Layer 6 of a small transformer language model trained on English Wikipedia (17 layers, counted from 0, width 128).
A neuron's activation on a vector x is SiLU(gate . x) times (in . x), where the dot is the dot product.
The model reads these tokens: " Board" "." " By" " the" " prov" "isions" " of" " the" " Ad" "mir" "alty" " Act" " " "183"

The vector x that enters this layer's MLP at each token. A number n stands for (n - 128) times 0.031.
0 " Board": 90, 128, 164, 105, 178, 116, 99, 154, 130, 136, 108, 185, 99, 174, 125, 96, 117, 123, 124, 111, 107, 171, 107, 171, 131, 167, 93, 140, 117, 151, 128, 151, 99, 126, 113, 88, 103, 166, 101, 193, 165, 167, 147, 98, 111, 128, 124, 87, 106, 147, 116, 162, 161, 128, 159, 157, 111, 101, 151, 152, 156, 146, 122, 109, 103, 144, 143, 134, 94, 152, 144, 124, 120, 217, 145, 139, 111, 135, 169, 115, 125, 117, 120, 107, 126, 156, 87, 131, 169, 94, 131, 146, 113, 112, 145, 129, 144, 161, 143, 98, 96, 105, 153, 144, 125, 174, 112, 134, 211, 130, 128, 134, 124, 95, 115, 139, 167, 112, 103, 141, 88, 118, 146, 100, 127, 156, 127, 110
1 ".": 99, 102, 122, 79, 132, 93, 130, 109, 153, 153, 147, 163, 87, 130, 93, 94, 86, 148, 120, 122, 121, 123, 115, 133, 117, 135, 120, 148, 135, 102, 143, 141, 146, 148, 107, 97, 155, 185, 155, 152, 148, 154, 93, 123, 124, 126, 166, 104, 128, 128, 105, 148, 122, 154, 132, 139, 117, 87, 123, 167, 152, 128, 91, 140, 93, 103, 88, 124, 100, 124, 180, 167, 79, 191, 148, 173, 142, 141, 123, 124, 98, 80, 124, 125, 128, 114, 114, 153, 125, 89, 153, 131, 138, 154, 110, 138, 87, 143, 154, 99, 84, 124, 148, 171, 188, 163, 84, 172, 200, 98, 104, 109, 129, 114, 119, 180, 146, 128, 138, 141, 143, 132, 158, 132, 154, 142, 148, 155
2 " By": 84, 178, 144, 107, 115, 103, 86, 129, 130, 135, 142, 148, 129, 154, 110, 97, 93, 116, 113, 102, 120, 149, 148, 177, 109, 104, 151, 164, 107, 100, 112, 123, 117, 153, 111, 126, 176, 162, 159, 158, 178, 126, 117, 114, 141, 123, 189, 110, 117, 111, 153, 177, 89, 129, 145, 118, 100, 98, 115, 124, 112, 119, 104, 149, 132, 120, 131, 93, 78, 159, 137, 99, 114, 203, 132, 140, 109, 119, 104, 121, 118, 136, 55, 95, 84, 120, 130, 134, 164, 128, 127, 151, 133, 76, 164, 160, 114, 183, 162, 116, 161, 123, 142, 141, 162, 114, 85, 124, 167, 120, 180, 155, 97, 144, 140, 92, 102, 134, 101, 141, 147, 39, 90, 149, 154, 104, 96, 143
3 " the": 106, 162, 133, 90, 119, 121, 137, 117, 146, 129, 139, 140, 96, 138, 130, 114, 120, 122, 142, 121, 123, 123, 101, 153, 108, 151, 138, 130, 150, 119, 145, 107, 139, 135, 132, 104, 137, 135, 141, 191, 199, 132, 131, 121, 134, 124, 181, 141, 88, 98, 113, 126, 131, 138, 134, 116, 130, 94, 110, 160, 120, 125, 129, 144, 68, 99, 134, 132, 107, 176, 155, 119, 102, 105, 122, 146, 94, 143, 90, 137, 123, 129, 129, 130, 134, 121, 135, 143, 143, 110, 89, 173, 142, 142, 126, 162, 113, 139, 130, 125, 133, 141, 146, 98, 145, 138, 92, 178, 237, 70, 117, 87, 91, 118, 127, 168, 112, 114, 141, 116, 127, 61, 118, 126, 143, 77, 146, 118
4 " prov": 97, 154, 150, 129, 75, 108, 83, 106, 125, 97, 165, 153, 166, 153, 121, 84, 135, 102, 126, 97, 82, 164, 139, 139, 128, 143, 128, 161, 109, 131, 140, 155, 110, 127, 134, 112, 163, 151, 150, 198, 122, 115, 152, 94, 157, 129, 189, 109, 109, 117, 124, 115, 119, 152, 191, 156, 119, 112, 95, 119, 123, 153, 152, 120, 121, 127, 133, 155, 113, 123, 139, 175, 101, 241, 101, 109, 142, 160, 119, 102, 156, 107, 123, 117, 168, 116, 105, 213, 127, 146, 119, 164, 118, 106, 131, 158, 96, 133, 138, 126, 76, 159, 139, 132, 144, 193, 103, 166, 128, 101, 126, 157, 138, 149, 140, 146, 149, 119, 98, 161, 122, 86, 145, 101, 154, 152, 131, 144
5 "isions": 79, 113, 161, 107, 160, 105, 153, 113, 151, 119, 92, 150, 131, 172, 85, 75, 163, 127, 145, 101, 142, 111, 122, 172, 119, 141, 152, 126, 93, 221, 126, 157, 146, 132, 107, 112, 127, 155, 102, 139, 153, 133, 149, 105, 124, 119, 150, 135, 105, 118, 169, 152, 163, 124, 187, 148, 104, 113, 118, 94, 156, 130, 109, 154, 85, 118, 135, 158, 121, 150, 141, 152, 110, 180, 152, 156, 136, 147, 183, 97, 101, 94, 105, 146, 151, 142, 114, 154, 138, 111, 141, 164, 121, 160, 113, 164, 151, 162, 153, 119, 164, 125, 142, 102, 105, 182, 156, 150, 201, 105, 122, 165, 81, 102, 136, 139, 178, 124, 93, 158, 102, 116, 121, 134, 154, 148, 144, 150
6 " of": 62, 140, 143, 107, 119, 102, 127, 87, 154, 134, 121, 136, 103, 107, 115, 85, 111, 155, 183, 94, 120, 127, 136, 146, 116, 119, 124, 153, 114, 78, 129, 108, 138, 137, 109, 99, 135, 171, 131, 136, 199, 140, 119, 69, 128, 115, 149, 139, 114, 134, 137, 133, 112, 139, 187, 116, 121, 99, 138, 150, 115, 134, 89, 135, 67, 127, 75, 143, 133, 137, 142, 124, 106, 174, 143, 138, 136, 127, 142, 145, 114, 103, 127, 130, 161, 143, 129, 148, 156, 104, 144, 172, 126, 137, 115, 144, 128, 170, 129, 109, 135, 139, 154, 127, 135, 142, 134, 164, 222, 128, 122, 85, 117, 114, 145, 123, 100, 130, 128, 119, 120, 115, 99, 147, 144, 44, 152, 126
7 " the": 107, 140, 137, 92, 118, 111, 126, 115, 149, 133, 141, 130, 91, 138, 127, 123, 118, 116, 140, 126, 130, 125, 112, 154, 114, 130, 102, 158, 130, 126, 145, 108, 141, 128, 115, 106, 134, 148, 131, 188, 206, 137, 132, 117, 134, 135, 164, 145, 83, 119, 106, 125, 121, 147, 148, 118, 135, 105, 107, 161, 109, 126, 118, 135, 75, 103, 118, 131, 95, 161, 157, 136, 88, 107, 121, 140, 95, 127, 103, 126, 122, 133, 114, 132, 160, 127, 140, 156, 132, 104, 115, 161, 148, 140, 111, 154, 127, 135, 126, 101, 127, 134, 147, 112, 147, 145, 96, 192, 249, 81, 108, 92, 120, 113, 122, 162, 123, 115, 147, 116, 118, 105, 113, 125, 150, 105, 160, 139
8 " Ad": 84, 121, 96, 105, 160, 129, 78, 143, 133, 130, 162, 100, 121, 132, 124, 119, 80, 156, 123, 89, 68, 196, 103, 148, 144, 98, 127, 127, 127, 147, 144, 111, 109, 158, 116, 116, 154, 134, 156, 159, 149, 179, 163, 100, 105, 115, 119, 144, 116, 143, 125, 135, 85, 120, 163, 156, 155, 115, 103, 139, 126, 137, 64, 142, 71, 92, 139, 144, 135, 122, 181, 82, 111, 207, 153, 135, 167, 172, 161, 136, 168, 132, 61, 119, 85, 121, 137, 138, 119, 148, 144, 151, 103, 101, 126, 157, 110, 120, 140, 143, 167, 140, 144, 111, 133, 134, 63, 116, 168, 115, 168, 139, 119, 101, 153, 95, 108, 121, 141, 123, 88, 87, 167, 98, 130, 118, 113, 146
9 "mir": 87, 99, 134, 127, 154, 116, 116, 132, 124, 143, 115, 126, 133, 184, 127, 63, 141, 128, 144, 94, 110, 159, 113, 159, 110, 159, 155, 148, 147, 161, 118, 136, 126, 125, 118, 108, 145, 128, 136, 185, 191, 159, 64, 115, 150, 109, 134, 104, 144, 155, 178, 96, 133, 146, 202, 177, 78, 134, 80, 136, 123, 120, 152, 149, 120, 119, 163, 114, 111, 182, 145, 115, 100, 109, 108, 118, 156, 154, 180, 134, 108, 101, 96, 132, 188, 145, 150, 151, 172, 141, 118, 125, 128, 74, 125, 171, 108, 124, 154, 140, 117, 106, 146, 74, 123, 150, 79, 95, 136, 147, 117, 98, 81, 153, 131, 90, 131, 103, 123, 93, 129, 70, 155, 119, 170, 135, 137, 123
10 "alty": 90, 131, 166, 113, 97, 147, 141, 115, 139, 119, 132, 149, 153, 164, 89, 97, 138, 119, 150, 92, 135, 127, 130, 143, 137, 122, 166, 132, 89, 181, 141, 137, 113, 118, 105, 132, 115, 159, 99, 151, 177, 144, 140, 94, 105, 107, 133, 101, 71, 113, 150, 120, 169, 103, 200, 147, 124, 102, 114, 101, 156, 123, 140, 141, 108, 111, 134, 93, 100, 127, 173, 104, 110, 166, 123, 176, 118, 118, 171, 153, 122, 107, 120, 103, 153, 164, 103, 180, 144, 131, 113, 165, 126, 122, 132, 121, 85, 168, 169, 101, 104, 123, 148, 124, 93, 170, 92, 155, 193, 114, 132, 162, 115, 148, 128, 130, 175, 109, 125, 141, 171, 98, 110, 105, 186, 155, 162, 86
11 " Act": 118, 119, 156, 127, 149, 114, 97, 122, 158, 94, 107, 123, 146, 147, 104, 87, 136, 107, 85, 76, 139, 147, 128, 178, 122, 119, 143, 119, 95, 200, 144, 81, 66, 158, 117, 94, 108, 156, 91, 195, 171, 135, 155, 86, 119, 97, 140, 100, 127, 135, 108, 143, 120, 120, 197, 110, 144, 124, 93, 127, 167, 142, 105, 155, 104, 106, 121, 130, 84, 165, 171, 115, 89, 195, 111, 134, 91, 168, 174, 91, 139, 144, 122, 124, 108, 161, 132, 143, 137, 137, 92, 192, 128, 89, 145, 124, 129, 162, 153, 107, 102, 102, 155, 150, 110, 155, 104, 132, 182, 116, 138, 147, 147, 149, 141, 144, 161, 123, 118, 132, 121, 148, 128, 117, 128, 142, 120, 157
12 " ": 80, 132, 121, 91, 99, 103, 115, 101, 138, 154, 138, 134, 89, 132, 102, 94, 30, 124, 156, 92, 135, 165, 89, 147, 134, 112, 99, 165, 124, 136, 165, 150, 129, 121, 145, 130, 135, 128, 96, 183, 147, 117, 120, 89, 108, 131, 144, 116, 107, 104, 125, 153, 177, 148, 151, 103, 152, 132, 100, 114, 164, 124, 129, 130, 95, 111, 187, 135, 91, 125, 168, 121, 89, 173, 122, 133, 113, 157, 122, 110, 121, 91, 134, 179, 128, 135, 133, 152, 148, 121, 139, 145, 127, 154, 131, 162, 121, 169, 145, 112, 85, 134, 156, 109, 172, 158, 112, 171, 184, 91, 140, 100, 102, 121, 118, 187, 112, 131, 142, 110, 133, 109, 174, 148, 161, 113, 139, 168
13 "183": 102, 143, 122, 100, 154, 107, 118, 154, 176, 135, 133, 145, 92, 121, 73, 104, 119, 145, 131, 87, 90, 117, 130, 151, 120, 88, 173, 144, 107, 176, 112, 166, 116, 120, 60, 152, 130, 124, 115, 184, 148, 150, 115, 87, 138, 107, 154, 114, 114, 139, 113, 112, 188, 119, 164, 114, 152, 114, 126, 115, 152, 142, 148, 138, 114, 84, 185, 118, 101, 103, 191, 85, 129, 123, 103, 176, 143, 134, 125, 152, 117, 99, 82, 114, 135, 118, 103, 112, 153, 145, 85, 146, 107, 143, 130, 142, 82, 158, 182, 82, 138, 84, 123, 146, 183, 149, 79, 170, 168, 127, 153, 134, 83, 136, 143, 165, 115, 145, 163, 131, 95, 130, 150, 133, 149, 135, 131, 165

Each question shows the input weights of one neuron of the MLP. A number n stands for (n - 128) times 0.0058.

n88 gate: 123, 109, 133, 122, 101, 126, 99, 102, 93, 131, 152, 95, 97, 148, 120, 132, 158, 134, 149, 100, 146, 157, 115, 98, 122, 150, 184, 133, 130, 154, 158, 124, 138, 138, 123, 95, 116, 147, 76, 166, 155, 85, 81, 139, 133, 203, 124, 189, 198, 165, 109, 113, 140, 135, 127, 136, 99, 144, 125, 174, 160, 135, 109, 136, 138, 135, 115, 141, 122, 109, 115, 164, 115, 96, 141, 123, 98, 91, 170, 109, 140, 154, 132, 157, 140, 141, 159, 94, 101, 133, 133, 79, 137, 108, 133, 145, 140, 166, 116, 131, 81, 117, 134, 187, 103, 102, 149, 173, 156, 128, 117, 152, 104, 139, 133, 129, 162, 153, 157, 154, 132, 87, 150, 131, 137, 136, 157, 151
n88 in: 129, 162, 94, 152, 122, 117, 155, 147, 157, 136, 106, 149, 147, 110, 148, 134, 98, 87, 142, 124, 90, 65, 125, 150, 115, 109, 131, 153, 104, 137, 157, 142, 109, 110, 126, 143, 104, 94, 97, 121, 111, 110, 149, 117, 139, 123, 155, 150, 112, 165, 103, 174, 129, 164, 174, 137, 131, 125, 140, 102, 141, 153, 135, 159, 145, 121, 93, 148, 93, 177, 129, 108, 138, 158, 69, 144, 135, 170, 111, 149, 135, 156, 123, 179, 135, 119, 145, 114, 143, 134, 151, 150, 102, 131, 77, 82, 170, 144, 137, 106, 150, 140, 117, 116, 127, 183, 84, 85, 92, 95, 157, 114, 97, 68, 100, 77, 151, 77, 146, 106, 127, 234, 151, 87, 126, 134, 140, 106
On which token does it fire most? 11 " Act"

n115 gate: 88, 131, 112, 111, 131, 144, 175, 138, 78, 130, 136, 119, 148, 164, 160, 117, 120, 155, 105, 150, 158, 112, 166, 119, 124, 155, 166, 153, 113, 158, 128, 97, 58, 111, 129, 153, 106, 122, 154, 132, 126, 125, 74, 158, 99, 83, 65, 129, 132, 104, 142, 150, 135, 93, 124, 118, 159, 136, 116, 119, 115, 118, 158, 154, 124, 117, 126, 142, 139, 188, 138, 140, 106, 143, 147, 96, 99, 136, 143, 61, 131, 76, 175, 68, 96, 155, 100, 105, 120, 169, 76, 168, 135, 116, 147, 163, 84, 105, 137, 132, 129, 105, 118, 106, 139, 91, 169, 114, 128, 147, 74, 88, 102, 158, 66, 128, 113, 156, 119, 111, 101, 112, 143, 142, 114, 105, 157, 126
n115 in: 139, 105, 98, 159, 184, 143, 102, 103, 122, 132, 170, 87, 186, 93, 102, 122, 136, 131, 84, 125, 128, 136, 150, 101, 125, 102, 141, 160, 84, 130, 129, 133, 112, 133, 112, 110, 63, 128, 95, 193, 175, 121, 136, 126, 144, 140, 48, 137, 118, 129, 149, 126, 99, 178, 98, 134, 131, 151, 110, 128, 117, 129, 104, 109, 146, 120, 131, 116, 87, 189, 134, 168, 79, 131, 167, 110, 84, 166, 151, 104, 75, 118, 109, 111, 137, 106, 174, 171, 126, 147, 140, 141, 133, 75, 106, 154, 128, 148, 156, 139, 113, 143, 73, 116, 163, 98, 172, 164, 100, 147, 142, 121, 119, 114, 107, 196, 169, 81, 119, 131, 134, 169, 126, 121, 132, 133, 118, 130
On which token does it fire most? 11 " Act"

n195 gate: 74, 126, 161, 101, 146, 116, 143, 141, 130, 109, 135, 116, 144, 139, 141, 103, 153, 127, 123, 122, 190, 124, 98, 132, 92, 116, 107, 111, 191, 126, 123, 65, 124, 143, 130, 168, 114, 129, 106, 124, 102, 117, 142, 136, 141, 125, 149, 119, 140, 97, 103, 67, 113, 94, 86, 100, 110, 104, 110, 209, 138, 95, 104, 131, 155, 98, 144, 103, 134, 145, 107, 113, 183, 98, 126, 134, 118, 107, 158, 115, 107, 126, 126, 168, 140, 71, 143, 148, 126, 116, 147, 112, 117, 182, 130, 122, 107, 152, 187, 96, 169, 152, 131, 153, 138, 144, 145, 85, 145, 189, 188, 131, 179, 167, 130, 175, 136, 146, 165, 101, 157, 141, 139, 152, 118, 110, 136, 95
n195 in: 103, 138, 102, 89, 130, 85, 72, 176, 135, 144, 117, 215, 108, 149, 101, 100, 170, 139, 83, 105, 167, 137, 73, 117, 92, 111, 52, 97, 166, 120, 190, 166, 173, 123, 227, 178, 87, 119, 147, 154, 107, 167, 142, 103, 160, 151, 128, 100, 133, 121, 175, 84, 145, 68, 126, 130, 70, 78, 130, 150, 156, 55, 117, 74, 166, 67, 78, 134, 181, 100, 102, 148, 136, 103, 73, 137, 158, 149, 170, 215, 138, 130, 154, 136, 143, 82, 91, 101, 158, 79, 146, 98, 91, 108, 125, 85, 156, 98, 155, 134, 125, 145, 126, 107, 100, 204, 141, 158, 136, 126, 157, 105, 151, 175, 118, 152, 161, 91, 117, 113, 123, 110, 153, 101, 114, 95, 126, 102
On which three tokens does it fire most, strongest first? 2 " By", 11 " Act", 8 " Ad"

n137 gate: 111, 130, 62, 127, 125, 195, 118, 134, 86, 180, 98, 119, 155, 107, 143, 99, 110, 147, 97, 148, 193, 97, 101, 67, 122, 152, 136, 135, 174, 94, 153, 113, 154, 89, 131, 94, 196, 111, 112, 121, 196, 117, 112, 155, 140, 81, 175, 95, 162, 139, 149, 136, 74, 125, 147, 114, 106, 130, 112, 92, 147, 122, 136, 115, 134, 94, 135, 160, 150, 122, 130, 111, 108, 102, 125, 152, 121, 149, 131, 121, 95, 155, 159, 121, 111, 146, 194, 130, 116, 142, 129, 104, 110, 103, 126, 105, 97, 126, 162, 121, 101, 119, 118, 139, 121, 79, 146, 113, 99, 146, 169, 133, 98, 161, 156, 159, 146, 124, 109, 124, 97, 115, 192, 131, 191, 106, 137, 157
n137 in: 99, 125, 113, 127, 128, 107, 137, 59, 170, 112, 181, 105, 158, 131, 67, 103, 170, 156, 154, 106, 100, 105, 177, 151, 134, 114, 94, 176, 116, 186, 128, 145, 130, 169, 124, 176, 111, 175, 128, 91, 101, 145, 104, 124, 115, 133, 137, 130, 137, 162, 110, 117, 115, 162, 130, 107, 124, 128, 100, 105, 124, 128, 121, 125, 164, 128, 141, 102, 122, 100, 81, 144, 98, 206, 92, 126, 105, 54, 133, 137, 108, 140, 98, 108, 145, 149, 65, 172, 173, 158, 118, 116, 131, 131, 171, 119, 128, 86, 65, 83, 137, 106, 125, 111, 141, 148, 82, 106, 122, 147, 99, 117, 127, 106, 142, 130, 162, 96, 145, 116, 156, 140, 127, 170, 82, 90, 74, 132
On which token does it fire most? 9 "mir"

n23 gate: 138, 120, 30, 131, 112, 102, 139, 190, 136, 121, 120, 175, 127, 113, 104, 140, 177, 115, 211, 98, 131, 88, 95, 130, 117, 107, 113, 105, 93, 160, 137, 116, 128, 150, 135, 96, 167, 115, 115, 121, 174, 137, 116, 127, 139, 143, 99, 144, 127, 184, 155, 129, 167, 112, 127, 207, 130, 132, 112, 104, 152, 117, 128, 162, 133, 143, 111, 108, 147, 169, 137, 164, 120, 142, 130, 141, 90, 137, 108, 120, 153, 122, 135, 158, 114, 143, 130, 133, 166, 119, 141, 91, 138, 147, 126, 100, 135, 143, 88, 142, 166, 95, 176, 136, 124, 89, 144, 80, 125, 140, 175, 149, 183, 147, 112, 113, 177, 104, 111, 118, 158, 135, 141, 148, 139, 136, 102, 69
n23 in: 176, 151, 119, 88, 139, 87, 63, 168, 108, 90, 116, 160, 126, 148, 134, 144, 109, 130, 109, 128, 141, 166, 147, 123, 132, 105, 89, 178, 142, 131, 130, 106, 108, 149, 129, 139, 116, 133, 135, 103, 134, 68, 162, 96, 167, 116, 140, 86, 196, 165, 118, 111, 95, 104, 116, 163, 107, 133, 133, 143, 148, 80, 131, 136, 111, 93, 125, 61, 111, 142, 98, 122, 123, 121, 122, 107, 129, 151, 130, 132, 147, 100, 119, 166, 220, 98, 144, 135, 179, 139, 179, 70, 105, 126, 119, 86, 144, 112, 146, 109, 136, 98, 109, 119, 139, 105, 146, 124, 107, 142, 176, 166, 91, 155, 149, 135, 175, 101, 95, 156, 146, 131, 117, 93, 100, 135, 133, 138
On which two tokens does it fire most, strongest first? 9 "mir", 3 " the"

n74 gate: 146, 148, 145, 105, 143, 138, 123, 86, 123, 128, 109, 146, 126, 135, 177, 111, 155, 165, 92, 142, 122, 130, 137, 119, 133, 139, 113, 93, 104, 130, 113, 114, 113, 119, 149, 129, 112, 141, 164, 118, 180, 146, 120, 128, 136, 155, 127, 142, 166, 115, 179, 123, 163, 97, 133, 77, 44, 114, 99, 122, 105, 124, 99, 84, 118, 148, 129, 175, 133, 123, 145, 110, 165, 96, 145, 79, 113, 123, 115, 149, 153, 82, 105, 101, 38, 98, 140, 117, 142, 105, 122, 152, 136, 117, 153, 113, 92, 144, 119, 130, 115, 173, 119, 115, 172, 129, 133, 123, 135, 112, 103, 116, 92, 134, 157, 159, 103, 138, 182, 166, 104, 121, 122, 151, 149, 137, 152, 153
n74 in: 136, 176, 127, 154, 120, 158, 172, 148, 150, 108, 88, 139, 130, 100, 155, 112, 106, 128, 126, 129, 77, 108, 99, 112, 122, 126, 137, 138, 93, 111, 127, 106, 125, 116, 93, 101, 106, 153, 123, 152, 154, 132, 156, 94, 111, 92, 161, 130, 105, 169, 77, 145, 150, 140, 98, 159, 136, 153, 133, 133, 145, 127, 137, 143, 105, 96, 98, 114, 137, 154, 92, 130, 77, 133, 136, 173, 123, 130, 57, 137, 107, 155, 121, 144, 197, 123, 86, 156, 135, 131, 96, 135, 93, 121, 115, 158, 164, 152, 111, 172, 126, 90, 94, 148, 108, 157, 174, 88, 108, 155, 123, 152, 129, 119, 81, 122, 162, 149, 99, 113, 142, 126, 131, 85, 175, 144, 94, 83
On which token does it fire most, and how strongly? 3 " the", at about 1.4

n11 gate: 140, 91, 112, 142, 182, 106, 111, 107, 128, 120, 94, 139, 147, 137, 120, 134, 149, 105, 82, 89, 152, 156, 146, 108, 116, 67, 86, 127, 76, 119, 125, 190, 108, 109, 121, 172, 127, 157, 180, 117, 91, 105, 137, 132, 149, 72, 96, 97, 166, 125, 139, 161, 120, 144, 139, 97, 149, 148, 96, 164, 134, 140, 140, 124, 126, 143, 127, 129, 155, 161, 124, 182, 91, 133, 80, 142, 119, 122, 127, 91, 110, 124, 126, 122, 118, 200, 104, 101, 112, 118, 141, 97, 157, 124, 134, 108, 111, 100, 89, 163, 155, 104, 158, 137, 175, 130, 143, 170, 115, 114, 103, 90, 170, 132, 125, 103, 47, 111, 133, 149, 125, 161, 139, 143, 158, 70, 120, 96
n11 in: 75, 51, 142, 179, 79, 147, 132, 144, 154, 83, 113, 174, 88, 107, 107, 107, 168, 164, 121, 125, 109, 138, 102, 117, 135, 142, 153, 120, 112, 147, 121, 125, 139, 113, 153, 127, 137, 118, 130, 103, 156, 202, 137, 130, 141, 146, 141, 109, 85, 134, 117, 120, 187, 101, 97, 117, 133, 124, 155, 136, 157, 139, 176, 125, 125, 95, 127, 120, 105, 191, 118, 143, 111, 145, 99, 136, 163, 83, 92, 162, 118, 126, 125, 125, 106, 82, 137, 163, 108, 130, 139, 217, 76, 218, 144, 150, 154, 156, 110, 117, 163, 145, 137, 144, 73, 115, 114, 126, 118, 155, 129, 146, 140, 154, 97, 152, 107, 154, 152, 56, 124, 165, 117, 115, 182, 154, 151, 143
On which token does it fire most, and how strongly? 2 " By", at about 0.35

n92 gate: 155, 101, 123, 136, 171, 124, 117, 121, 138, 131, 149, 83, 129, 120, 116, 183, 114, 168, 132, 142, 81, 114, 153, 171, 142, 135, 102, 120, 87, 89, 91, 118, 106, 161, 142, 111, 159, 133, 109, 124, 152, 66, 126, 131, 109, 128, 163, 71, 111, 111, 138, 179, 156, 105, 123, 113, 89, 125, 120, 106, 153, 139, 164, 112, 121, 150, 137, 142, 133, 115, 184, 137, 146, 126, 135, 146, 163, 129, 135, 124, 91, 116, 145, 133, 117, 127, 116, 130, 130, 152, 151, 147, 101, 116, 84, 134, 130, 126, 107, 141, 114, 129, 101, 90, 147, 122, 133, 115, 127, 137, 114, 135, 104, 142, 121, 123, 183, 133, 147, 135, 150, 125, 127, 107, 125, 115, 131, 117
n92 in: 108, 82, 114, 114, 138, 151, 102, 107, 147, 155, 103, 102, 168, 110, 106, 137, 130, 130, 142, 106, 102, 104, 161, 146, 129, 104, 87, 100, 109, 115, 119, 111, 115, 148, 134, 109, 154, 117, 93, 124, 108, 120, 119, 129, 107, 105, 142, 97, 129, 151, 151, 135, 154, 122, 183, 78, 124, 92, 156, 99, 147, 145, 121, 108, 171, 155, 148, 167, 111, 108, 132, 114, 144, 121, 147, 98, 139, 115, 161, 117, 154, 121, 137, 122, 106, 152, 90, 102, 110, 170, 135, 122, 127, 168, 127, 180, 163, 93, 116, 129, 133, 105, 113, 139, 150, 160, 104, 98, 106, 117, 127, 75, 105, 194, 105, 108, 123, 141, 189, 129, 144, 119, 145, 99, 125, 129, 111, 103
On which token does it fire most? 7 " the"

n202 gate: 127, 154, 75, 116, 107, 102, 157, 103, 135, 157, 88, 210, 121, 77, 111, 123, 107, 168, 137, 126, 99, 133, 117, 152, 153, 129, 141, 100, 113, 103, 160, 146, 158, 107, 169, 183, 72, 126, 128, 136, 147, 146, 117, 122, 113, 134, 133, 117, 155, 134, 180, 138, 157, 110, 96, 127, 83, 139, 156, 132, 94, 107, 164, 122, 102, 141, 69, 135, 154, 165, 140, 206, 124, 150, 115, 95, 105, 133, 106, 172, 219, 116, 160, 136, 103, 83, 91, 144, 143, 115, 168, 150, 158, 133, 94, 107, 112, 105, 158, 150, 186, 101, 84, 107, 126, 118, 126, 101, 178, 156, 139, 123, 113, 114, 118, 130, 127, 136, 131, 125, 174, 147, 107, 91, 117, 154, 176, 143
n202 in: 120, 153, 125, 52, 98, 102, 90, 91, 124, 133, 117, 142, 177, 125, 127, 155, 132, 141, 97, 126, 95, 116, 127, 151, 131, 132, 170, 145, 89, 146, 153, 111, 147, 94, 139, 121, 129, 133, 174, 99, 128, 117, 175, 138, 171, 156, 180, 97, 91, 219, 144, 89, 136, 132, 101, 141, 160, 123, 155, 122, 130, 142, 97, 111, 142, 181, 128, 52, 159, 130, 125, 148, 159, 109, 126, 190, 94, 78, 136, 133, 136, 143, 87, 105, 92, 137, 116, 159, 133, 127, 140, 114, 93, 142, 112, 81, 135, 119, 101, 173, 117, 171, 122, 133, 139, 185, 108, 164, 135, 159, 142, 127, 128, 150, 151, 136, 180, 122, 185, 106, 131, 157, 147, 174, 115, 132, 131, 161
On which token does it fire most, and how strongly? 1 ".", at about 1

n225 gate: 60, 115, 165, 174, 101, 116, 126, 144, 116, 59, 84, 142, 122, 82, 121, 145, 125, 128, 150, 127, 161, 88, 133, 113, 159, 144, 136, 126, 123, 145, 166, 123, 164, 129, 194, 192, 110, 111, 91, 81, 126, 147, 115, 136, 154, 136, 150, 152, 163, 137, 90, 122, 112, 122, 114, 141, 122, 151, 163, 179, 117, 126, 85, 103, 135, 104, 143, 138, 97, 165, 149, 131, 83, 162, 133, 88, 164, 136, 96, 123, 110, 137, 128, 105, 154, 140, 174, 138, 139, 134, 111, 127, 136, 165, 126, 102, 103, 157, 162, 92, 180, 151, 154, 128, 148, 144, 109, 144, 81, 94, 143, 185, 117, 71, 81, 116, 76, 142, 198, 176, 135, 131, 152, 114, 148, 155, 135, 139
n225 in: 115, 98, 113, 163, 103, 79, 160, 91, 151, 100, 137, 110, 135, 110, 95, 140, 154, 138, 130, 146, 132, 133, 106, 83, 149, 76, 101, 154, 134, 135, 115, 133, 135, 111, 149, 142, 157, 121, 114, 112, 166, 129, 125, 137, 157, 108, 125, 100, 166, 146, 151, 95, 134, 170, 125, 142, 140, 102, 162, 136, 111, 123, 135, 115, 102, 118, 94, 97, 92, 177, 145, 125, 141, 111, 135, 148, 130, 134, 102, 107, 151, 143, 112, 160, 136, 109, 159, 162, 150, 94, 112, 115, 131, 181, 138, 81, 101, 170, 110, 98, 145, 163, 150, 169, 97, 105, 103, 150, 125, 144, 143, 170, 111, 114, 126, 133, 93, 134, 173, 129, 155, 108, 152, 170, 160, 208, 147, 99
On which three tokens does it fire most, strongest first? 1 ".", 0 " Board", 11 " Act"

n193 gate: 107, 149, 144, 203, 141, 90, 180, 99, 114, 114, 142, 124, 142, 130, 112, 57, 165, 120, 105, 162, 153, 167, 118, 103, 159, 164, 149, 153, 124, 132, 143, 136, 131, 151, 121, 120, 150, 159, 123, 163, 130, 103, 81, 151, 121, 110, 190, 150, 155, 137, 168, 102, 113, 116, 83, 157, 106, 107, 113, 178, 112, 130, 130, 109, 99, 146, 114, 149, 152, 106, 125, 79, 66, 134, 139, 128, 118, 152, 121, 140, 109, 156, 130, 174, 112, 119, 177, 141, 114, 173, 144, 131, 182, 99, 171, 95, 115, 122, 94, 151, 143, 178, 68, 144, 152, 54, 149, 146, 143, 107, 144, 158, 106, 93, 147, 88, 138, 115, 141, 140, 128, 141, 124, 120, 124, 156, 147, 131
n193 in: 168, 163, 167, 130, 154, 162, 89, 98, 134, 119, 121, 139, 132, 113, 175, 152, 94, 111, 117, 110, 123, 130, 143, 105, 85, 123, 122, 91, 131, 113, 122, 141, 100, 116, 132, 132, 80, 84, 130, 114, 136, 131, 147, 103, 141, 86, 102, 117, 108, 121, 138, 168, 93, 158, 161, 123, 167, 153, 140, 135, 116, 134, 140, 120, 145, 102, 139, 173, 165, 137, 93, 97, 140, 86, 111, 168, 147, 70, 75, 137, 126, 99, 97, 99, 126, 130, 117, 130, 126, 125, 116, 87, 98, 113, 116, 147, 141, 175, 220, 102, 139, 103, 166, 133, 160, 124, 144, 162, 101, 119, 124, 98, 157, 131, 114, 119, 147, 130, 80, 136, 127, 90, 152, 85, 87, 137, 66, 154
On which token does it fire most? 2 " By"